Layer 2 of a small transformer language model trained on English Wikipedia (15 layers, counted from 0, width 96).
A neuron's activation on a vector x is SiLU(gate . x) times (in . x), where the dot is the dot product.

Input weights of the MLP neurons that the questions are about. A number n stands for n times 0.0083.
n14 gate: 37 17 40 8 -36 -13 -38 4 -9 -11 21 -39 -12 -15 -8 -3 -7 -1 2 4 55 -2 22 -7 2 69 23 9 33 24 -25 -13 -26 14 11 28 -24 19 30 28 -32 10 6 -2 -14 -11 -10 49 -39 28 -1 -82 11 -6 -3 -20 16 9 -4 -27 -56 -21 -22 1 28 30 -38 -8 -11 24 33 -10 -47 11 -32 -34 41 46 -16 -12 27 47 51 -15 8 52 -38 85 47 -19 11 50 -39 27 -8 29
n20 gate: 32 -31 -1 18 1 -30 -24 12 -7 51 12 1 2 6 9 -1 -26 -1 48 28 6 27 4 15 -29 35 -8 -29 -25 3 -5 -19 -15 70 -13 40 -22 -12 -10 -1 30 -11 -14 36 17 16 23 22 7 6 16 11 9 6 -1 -8 2 -7 -6 28 -21 -46 -18 -13 -18 26 23 -39 -30 -52 36 -27 23 29 1 23 -17 14 -11 8 35 51 -15 -43 3 25 -6 -33 15 -8 17 23 -2 -53 26 -26
n23 gate: -3 42 62 -45 -13 40 21 -12 10 -4 36 -8 26 15 0 8 -9 7 -16 11 -4 -34 14 -29 -4 6 -22 -28 30 28 21 -28 -27 -34 23 -10 3 1 -35 25 -6 5 -24 4 15 2 -14 35 0 64 -24 -42 10 -10 22 24 -15 -16 26 -7 11 0 -6 -14 -73 5 -54 25 7 -16 3 -5 5 -13 -1 39 31 -23 -27 -4 38 21 -24 -21 24 -3 -20 4 7 -24 1 1 -18 30 -25 19
n78 gate: -31 13 -22 -24 25 -7 -28 -6 -11 6 45 -24 -19 -2 42 3 37 -10 -5 -40 -15 -8 8 -18 -25 -47 23 -1 -13 -10 7 48 -21 24 -3 -32 6 -15 73 36 -47 -44 26 -63 40 26 61 -7 -13 -8 -23 47 -20 48 44 30 -13 14 22 -18 -65 -14 20 -6 47 -31 11 10 -15 30 -6 52 4 50 18 -11 11 35 13 39 17 42 -16 10 -14 -23 -8 22 24 -40 9 28 13 27 0 -29
n101 gate: -9 60 -3 -25 -1 4 -24 -33 -2 4 -18 59 -44 49 -26 -59 -11 -12 -20 11 -22 -51 -22 22 21 -11 -2 19 -5 -70 -1 2 48 -26 -24 13 61 2 11 11 10 -18 51 14 15 6 4 62 19 12 8 46 52 25 -37 -8 21 21 -11 -8 31 -2 -5 29 -6 23 19 -27 -6 -24 -34 19 -11 -21 47 9 -6 -20 3 -4 33 -14 -25 -9 58 -9 -60 -6 -27 27 36 -70 32 -37 -33 -20
n124 gate: 40 -56 -2 41 33 -4 17 35 48 2 13 15 4 9 -20 -36 -5 -6 9 -3 -82 8 11 27 46 1 11 24 8 -31 -5 -7 1 -12 -40 28 -2 40 17 -21 38 -26 -27 -16 -17 -34 32 3 25 17 38 -13 33 51 18 45 2 -5 -32 3 60 -66 -29 -12 -16 33 36 7 50 2 -7 -2 -27 -4 28 -2 46 -13 34 78 15 34 -30 38 24 -33 -21 23 -11 -8 8 5 -12 10 2 18
n135 gate: 18 -12 -9 -13 -14 -27 24 -35 -31 -26 -16 -8 1 34 -14 9 2 -21 -19 16 42 4 17 26 -15 -5 39 -41 29 -17 -28 -8 26 7 12 -25 45 19 -35 -13 -24 -16 4 -6 -29 33 6 -19 -19 31 15 12 36 -18 27 -12 28 -21 11 16 -62 9 -29 14 47 7 16 -13 40 -11 -29 52 -4 9 2 4 41 -26 -9 -11 -10 51 -27 -34 -38 10 58 25 -16 68 -39 2 -22 -21 -24 -15
n139 gate: 16 -26 4 12 -79 -59 -16 -39 38 1 -15 40 33 -11 -21 58 -29 -6 -25 -13 26 11 46 -15 -30 -35 -16 19 44 -6 4 10 -16 -12 -29 -10 -5 57 2 -18 36 15 -21 -31 10 -16 13 -3 1 29 -18 9 -28 59 34 -5 -12 4 74 15 -18 10 -36 -19 -15 52 -11 0 -22 -14 42 -30 27 -79 -26 -45 -2 5 -14 42 41 21 10 -41 -1 -39 -34 2 19 9 43 30 -1 5 9 10
n145 gate: 60 29 8 14 8 29 1 -62 28 -43 -63 -12 -11 4 16 -19 37 -56 -42 -38 -27 46 -6 -28 6 -3 37 3 10 31 -16 16 -24 -15 21 -16 -15 -17 -19 11 -7 20 -45 64 -37 5 -40 12 19 -52 17 51 -5 39 30 12 2 -58 50 0 -1 -36 -17 9 27 5 3 -62 -13 -7 2 34 -1 6 7 -1 7 4 -46 -15 15 16 -61 42 27 4 22 -40 -52 -33 35 34 1 3 -4 40
n154 gate: 1 45 35 6 -54 17 -40 -18 7 19 8 53 -1 -19 -9 -22 29 -16 32 4 46 37 39 7 13 2 -9 -8 -8 15 -18 11 7 38 -21 -23 12 2 -1 -3 -2 -7 0 -53 1 12 -8 -73 -20 -26 -33 -6 -2 -13 11 -13 8 -10 18 1 -7 -12 10 22 55 -49 -9 -20 6 -21 44 -18 3 15 30 21 10 43 39 24 5 -16 -6 -18 36 -25 -9 9 -23 20 29 -18 15 55 -7 28
n189 gate: 2 -24 -41 90 14 -3 -5 -16 9 4 12 1 -10 7 -6 25 -3 -19 20 27 27 -5 9 59 -8 3 -21 -10 -23 3 -52 15 39 -7 -15 31 21 40 -2 29 -42 -44 4 67 -32 24 10 10 -5 69 23 8 17 -20 13 -7 4 -20 35 5 -24 -25 -37 7 8 -24 39 -58 2 3 -38 -44 43 -8 -22 12 2 -16 9 -34 -41 -19 -36 68 4 -62 -3 -50 -43 -44 -25 5 -1 -19 0 -47
n190 gate: -12 -41 24 -34 -50 -5 -14 -10 20 51 -21 42 11 51 29 -6 -26 44 2 -54 24 -52 -15 -22 -13 -24 32 -48 0 39 10 16 21 3 31 23 22 -29 -34 57 -14 -2 -24 41 -1 -18 -51 -67 -35 -11 -21 -49 16 -12 42 -19 -37 43 -2 27 16 -21 -25 49 25 -26 -94 -3 24 -43 22 -25 -70 46 -33 -46 -36 54 4 55 37 4 44 11 -53 41 4 8 -28 -43 1 -12 11 -6 31 8
n14 in: -5 13 16 -8 -12 18 42 36 24 -14 -12 33 -17 -21 25 -31 36 -9 60 22 7 -10 -68 -62 -19 -28 8 -17 14 -4 41 -2 -22 36 18 -10 10 4 -23 -23 -12 48 31 -32 40 32 10 45 10 -42 -8 -66 17 -36 -1 2 -9 -12 -1 50 5 52 -15 -48 1 -21 46 -17 -46 -14 20 5 -21 -9 9 -6 35 50 -15 31 -8 49 31 62 10 21 -2 -39 -20 23 27 36 9 23 3 -3
n20 in: 1 -33 21 -1 -5 -16 -1 12 -24 40 17 6 -10 23 -11 -24 3 8 -44 -19 -4 42 -4 7 19 -34 -3 -2 23 -6 -16 -36 -1 -10 -32 -15 -32 -26 -11 12 19 -8 66 -21 -16 2 1 3 -43 16 42 15 -38 12 -26 0 19 -26 7 21 12 12 -18 -16 3 -14 13 -30 6 -6 -25 -15 -38 -25 -7 15 16 3 1 7 -31 34 18 34 8 -17 14 5 15 0 -8 -43 -16 13 -35 -8
n23 in: -20 -6 -22 -6 -16 25 18 15 30 -20 -26 -27 8 24 -3 -36 45 16 8 -5 -9 33 -18 -38 5 22 37 -51 -41 10 33 -6 -32 -72 -12 1 -5 20 20 21 -2 2 -20 -23 -15 -34 -53 -3 -14 -1 -10 -53 2 16 16 -12 -9 -11 3 -1 -4 -25 21 -35 -18 -26 46 -25 13 11 11 43 -15 43 4 19 44 -6 21 1 -22 -21 37 15 -33 2 -32 -4 -51 -29 16 31 64 5 5 53
n78 in: 46 3 -11 26 43 15 36 -30 -4 -11 12 -25 -44 -13 20 33 -23 -2 -28 0 -3 42 1 -27 0 3 -42 45 22 29 -19 -15 -34 -14 -33 -15 -8 -5 -13 9 35 -31 3 82 -41 32 47 -34 -18 -16 9 18 60 3 -46 -17 39 39 -18 -37 21 -41 -40 24 11 3 4 20 -2 24 2 -65 8 -22 -29 -31 7 -43 -10 26 1 20 27 5 -41 47 -29 3 19 -31 -37 31 0 -18 24 31
n101 in: 21 4 1 -38 21 25 -22 -7 -4 -12 13 25 -11 8 10 42 9 1 -2 -30 14 25 -1 41 23 -17 -1 14 -12 -18 37 -9 63 -10 24 17 -32 -26 -4 4 38 -14 -47 -45 -21 -1 26 -6 -18 7 1 -19 -9 6 31 -8 -41 1 16 -13 46 17 43 24 10 23 -42 42 -23 47 13 -18 -29 -32 -44 20 -14 10 -3 20 -20 -1 -34 21 16 -49 -11 -30 -6 16 18 0 -6 16 4 -22
n124 in: 54 52 27 -38 -50 5 -6 14 20 -24 20 1 1 9 16 -21 -30 14 57 -2 10 -23 6 -35 9 22 29 -15 28 -16 53 -8 3 2 15 -22 -11 34 2 -17 -31 -9 -7 -17 -21 -13 44 -1 47 2 19 -52 -52 -22 -14 17 -22 -26 20 32 -14 33 1 -6 5 -4 26 2 67 -36 28 49 -27 -40 -35 -14 -5 6 -13 -2 18 -2 6 57 45 -35 -6 -21 1 -18 -17 -21 17 -18 -22 19
n135 in: 2 21 8 23 -17 -48 13 20 -24 -18 -10 80 17 -2 -14 13 15 11 -12 22 40 -42 5 -5 -5 -12 -30 -10 25 15 -21 -26 0 -13 -46 -34 -29 53 31 -13 -19 -29 23 28 23 -3 35 -28 -33 -48 -26 -33 -17 -2 44 -27 45 -5 32 30 -38 8 -11 42 2 9 38 17 -49 15 36 -21 29 -29 -12 -4 7 -8 19 29 8 12 2 -16 -12 -14 6 -6 -34 -19 -4 -16 32 -23 -35 2
n139 in: -71 11 -20 16 -11 -54 24 -13 -17 -8 -5 14 -9 8 21 -44 24 -17 12 -11 18 -10 -27 -37 6 -3 -87 8 -30 3 18 41 -33 -23 -55 0 14 -31 7 -27 -7 -2 -32 24 25 35 18 -16 11 6 33 20 -10 21 3 -26 14 39 -25 -67 -20 2 8 9 -21 -4 43 32 -30 7 1 -51 -18 -39 24 -40 26 51 -2 29 28 -34 -42 15 27 -40 0 -26 1 2 14 -23 -23 -4 4 -16
n145 in: -31 -38 -22 -8 26 8 -43 23 20 18 -14 37 -63 31 -19 7 12 -7 -17 -23 -1 -36 -30 35 3 -25 12 28 -2 -40 -53 42 16 -26 17 -38 -18 32 10 -34 -11 4 -11 6 -47 -36 13 -4 -18 9 34 24 -6 24 9 -7 40 7 -9 27 -11 -19 -12 -8 0 -28 15 -16 16 32 5 24 -15 8 22 -9 24 -19 -2 20 -24 -19 18 -27 -33 -18 38 2 -36 16 40 -24 -11 -9 4 45
n154 in: 33 -26 6 -57 -7 19 71 2 -10 7 -4 2 -12 19 2 36 -26 -4 -6 38 57 -12 -24 0 -19 34 -27 -7 -56 45 26 2 1 2 -37 -39 -2 -23 -4 -14 9 25 -31 22 -16 -20 -13 8 -8 -16 -1 -19 14 17 14 -52 -57 32 28 7 5 30 -3 32 -2 -15 -19 6 -8 24 -17 8 -8 2 -8 -44 21 19 12 44 -14 5 -8 58 -36 -19 -31 -15 -6 -3 17 41 11 -24 17 -7
n189 in: -5 -24 -20 -32 -16 -17 -36 14 5 44 36 -44 -5 44 -37 22 -1 3 10 -8 -22 24 -36 -40 -31 38 19 39 -15 -35 -1 4 8 -31 42 33 -28 7 49 16 21 0 -59 -3 21 -6 26 -7 30 21 49 78 6 -23 6 17 2 -30 26 -13 -10 -13 -9 -14 4 -27 55 30 -28 10 11 -20 -16 43 -10 0 37 8 18 11 40 -19 -63 47 -42 -27 -5 8 -8 -20 -37 29 -46 -14 3 37
n190 in: 4 -1 38 16 -5 55 38 -30 8 -42 -20 67 -1 -24 -31 -4 -41 45 -29 -89 -8 7 38 -2 50 10 -38 22 -1 11 5 -4 -19 9 23 -39 7 -75 6 -5 51 13 -10 -43 9 21 -29 -29 -1 -12 51 28 -15 -33 -2 18 -32 -78 -24 15 -10 -6 -45 -20 -12 -49 -14 40 44 66 -8 38 49 13 32 36 -51 -7 5 0 41 -7 14 27 26 9 4 21 -5 15 38 -5 -20 12 19 44

Each question shows a token from some text and the vector x that enters the MLP there. A number n stands for n times 0.024.

" mov": -10 -11 -31 -1 45 -1 -7 36 -15 -8 9 18 -42 -17 -13 -10 6 -4 -8 11 10 -1 -15 -28 5 -18 -11 -2 -39 1 16 3 -24 -5 -30 -19 -35 6 41 2 18 -9 -11 7 1 -10 21 8 31 -22 -18 -1 19 -16 -27 -23 7 -25 -58 10 -20 10 34 27 -42 3 -20 -12 -32 1 -19 -5 1 -7 -28 52 -15 0 48 -24 43 -6 -3 -5 -9 -3 7 15 27 -11 0 11 22 -1 11 -20
The two highest activations, in order: n78, n124

"rew": 9 -5 -9 -2 11 5 17 17 -14 -5 -5 -38 23 -5 25 10 10 -21 4 29 -23 10 -27 22 0 -6 6 -46 -14 3 21 15 -45 -3 -25 -45 -21 -14 1 47 17 -49 -17 -14 -26 -16 -9 -18 -14 -8 -26 6 6 0 -6 3 -14 -3 -27 -22 -24 -21 22 -6 -21 -31 -12 -9 -21 42 -3 4 6 -38 6 11 -5 -36 29 -5 -28 -3 40 15 1 16 -15 13 -22 -6 -25 -15 11 -26 -14 -8
Which neuron lights up most? n78

"ck": 27 -11 -10 5 -24 3 21 16 8 -17 20 -4 11 -12 0 16 -5 0 -16 -1 17 10 -33 14 0 -23 7 -28 -28 23 12 22 -20 31 -32 -32 -29 -15 3 8 16 31 -26 -6 7 -17 19 -15 -24 -19 -1 -2 39 -17 -16 0 -4 -8 -9 -38 10 -4 18 21 -25 15 -11 -33 -27 16 -8 42 -27 -34 5 32 22 -9 20 -11 -7 0 19 2 16 -19 -4 -22 -18 -24 -41 30 11 -54 -24 -19
Which neuron lights up most? n190

",": 11 29 20 -4 8 -3 -9 -2 19 -15 25 14 -22 5 -7 -21 -18 0 -11 10 -17 6 -21 -9 1 4 14 11 9 49 -5 10 -24 -8 -9 29 -24 -18 -18 -14 10 -16 -1 -77 4 -4 -2 0 9 12 19 5 7 -35 -8 -18 6 12 -32 6 6 6 14 -4 -5 22 -60 5 -1 12 -21 -21 1 -48 -15 32 -15 3 4 0 -19 0 -20 -5 -19 -1 15 -12 -26 -24 21 -17 22 -18 4 -2
The two highest activations, in order: n101, n189

" In": -11 -20 14 12 -30 18 11 19 9 -21 5 3 -15 21 15 5 -13 -7 -19 12 -26 15 -32 2 -36 10 0 1 -8 29 3 -14 14 11 -10 18 -81 -28 14 -14 11 -23 6 -4 26 24 -1 5 10 -28 30 9 -15 -10 -14 -44 27 9 -21 12 -10 -10 -2 -3 -25 -51 2 -32 -4 -3 -12 -24 -3 -6 1 29 -7 -5 -2 -21 -13 9 1 -17 12 -2 26 17 7 -6 -8 -7 11 -32 -16 18
Which neuron lights up most? n20

" have": 17 13 3 -30 5 -18 -12 17 3 -25 7 16 15 38 1 9 -16 -33 -17 28 7 -4 3 -18 -2 23 10 -7 -2 5 7 4 -42 7 -10 -31 -38 16 30 -4 -28 17 3 -32 -30 -6 27 -10 24 -58 27 3 18 -1 5 0 -3 29 -45 17 -13 0 18 35 -32 17 -25 -24 6 2 28 -21 11 -51 23 1 -7 -14 7 -21 -34 1 0 13 -14 -11 23 31 -9 -1 -17 -22 -18 7 -11 -2
The two highest activations, in order: n190, n135

"ed": 62 16 1 -8 -10 -11 -6 18 -9 -21 -4 -7 -3 -12 -13 -1 12 -9 4 -20 -4 14 18 -28 -2 -28 32 -32 -26 -21 1 29 -40 -28 8 12 -39 -47 -29 9 -5 7 18 -23 0 -39 -2 -8 -3 17 26 31 -8 -1 -13 -17 9 18 -41 29 24 -12 -25 -16 -38 1 2 -30 -19 -4 10 -17 0 -34 15 -13 1 -22 8 -18 -16 4 33 4 23 52 15 34 10 13 -22 -1 -3 8 -3 -4
The most active neuron and its activation: n154, at about 0.42

" sc": 8 39 -17 9 35 7 -12 17 23 -1 44 -7 -44 -1 -9 12 0 -53 -16 6 3 -40 2 -14 -1 -9 -21 -6 -11 7 18 30 -4 16 -19 15 -24 12 -5 7 -23 7 -15 -17 -22 -6 11 0 -15 -25 -22 0 -2 35 -2 -25 38 27 -72 -7 5 10 14 38 14 -3 -16 17 -17 9 -4 -28 5 -33 -4 12 11 -9 45 -14 33 18 -18 7 -3 -14 48 18 19 4 11 22 -4 -21 -23 -4
Which neuron lights up most? n78

" of": 64 -10 5 6 0 -34 -15 -8 2 -28 -1 -5 -17 -21 8 -16 -4 36 -3 -7 -9 8 5 10 0 5 24 5 11 7 16 -13 -2 4 -24 31 -34 -29 -43 4 3 18 8 -12 5 -3 -20 -10 19 -21 39 -16 3 -7 20 0 26 -1 -44 -23 9 5 30 15 -10 -16 30 11 -5 6 -16 -21 24 -39 4 1 -23 23 -9 -23 -24 -6 23 12 4 -2 58 29 -6 -52 -26 -25 -6 -3 -13 18
Which neuron lights up most? n154

" b": 41 23 7 3 21 17 10 -10 8 1 32 -30 -11 -5 -5 -16 -12 -16 -2 4 55 -17 4 0 -7 -13 -53 5 -2 -18 9 -11 -19 37 -7 -4 -25 18 30 -15 16 12 -5 0 -8 -33 1 -7 -8 -22 -46 11 -7 15 -18 -19 20 4 -77 -4 2 6 3 20 -30 -36 -6 -6 -34 -8 -7 -12 23 -36 26 28 -18 -1 18 -4 15 -13 -16 13 0 -15 38 8 -26 -17 -3 5 5 -32 4 -1
Which neuron lights up most? n154

"|---|": -21 21 -13 10 37 10 21 -4 11 -39 35 -18 31 9 -20 8 -14 -32 -20 12 5 5 -1 7 -10 2 -63 -36 -14 -16 -10 17 -12 0 -2 13 -43 -19 -42 -18 4 12 -5 -23 15 21 -9 -20 25 -42 -33 3 15 37 17 -23 -1 2 -43 10 -9 -2 10 1 -13 -23 -9 -11 -17 28 42 -2 -17 5 -14 23 -9 -53 -2 -16 -19 19 -13 -5 22 11 1 3 -9 -5 -10 -44 17 -11 -7 22
Which neuron lights up most? n189

" Ed": 27 4 -2 27 -31 0 10 12 3 8 -8 2 -14 -10 -2 0 -1 -29 0 27 21 -21 -32 -34 -15 -18 21 -2 -24 -17 17 -1 -16 -2 -15 -1 -42 -7 44 -13 1 -28 4 18 25 8 13 3 -11 -25 14 17 -12 21 -4 -16 14 -19 -11 -1 14 -29 22 5 -22 -33 -18 -4 -19 7 -44 7 19 -42 11 9 0 -24 43 -2 -11 16 23 -23 36 8 27 23 -28 -21 -8 -47 21 -1 -27 -20
Which neuron lights up most? n190

"s": 9 -2 -3 -10 -3 -7 -11 26 0 -40 -11 -4 35 3 -35 15 3 7 -21 -35 -5 14 -5 -6 8 -17 2 -20 2 -8 19 6 -21 -6 -8 -18 -22 22 9 14 -23 1 -43 -44 35 1 -20 -29 12 -5 -53 0 14 -11 -38 1 18 10 -28 -14 15 10 4 5 -20 -5 -20 -6 -29 -3 15 -8 28 -45 49 -6 1 -32 6 -17 -36 1 -5 19 6 18 -10 29 -1 4 -22 -21 9 6 -1 0
Which three neurons fire most, strongest first? n23, n145, n189

" N": 11 31 -23 8 -15 7 2 25 20 -19 -4 0 30 26 14 -11 3 67 -39 9 27 1 -4 6 8 -21 -8 6 -16 1 24 -14 -23 -2 12 29 -70 12 21 18 -29 2 -25 21 -6 12 -28 9 26 -2 -24 11 4 -2 0 9 2 -12 -41 -4 -24 1 -11 9 3 -9 -2 -7 4 4 -14 -8 -17 -23 -10 43 -4 13 43 -21 3 -17 -6 12 -15 9 20 -7 4 -17 27 -2 -12 -39 12 26
The most active neuron and its activation: n190, at about 0.42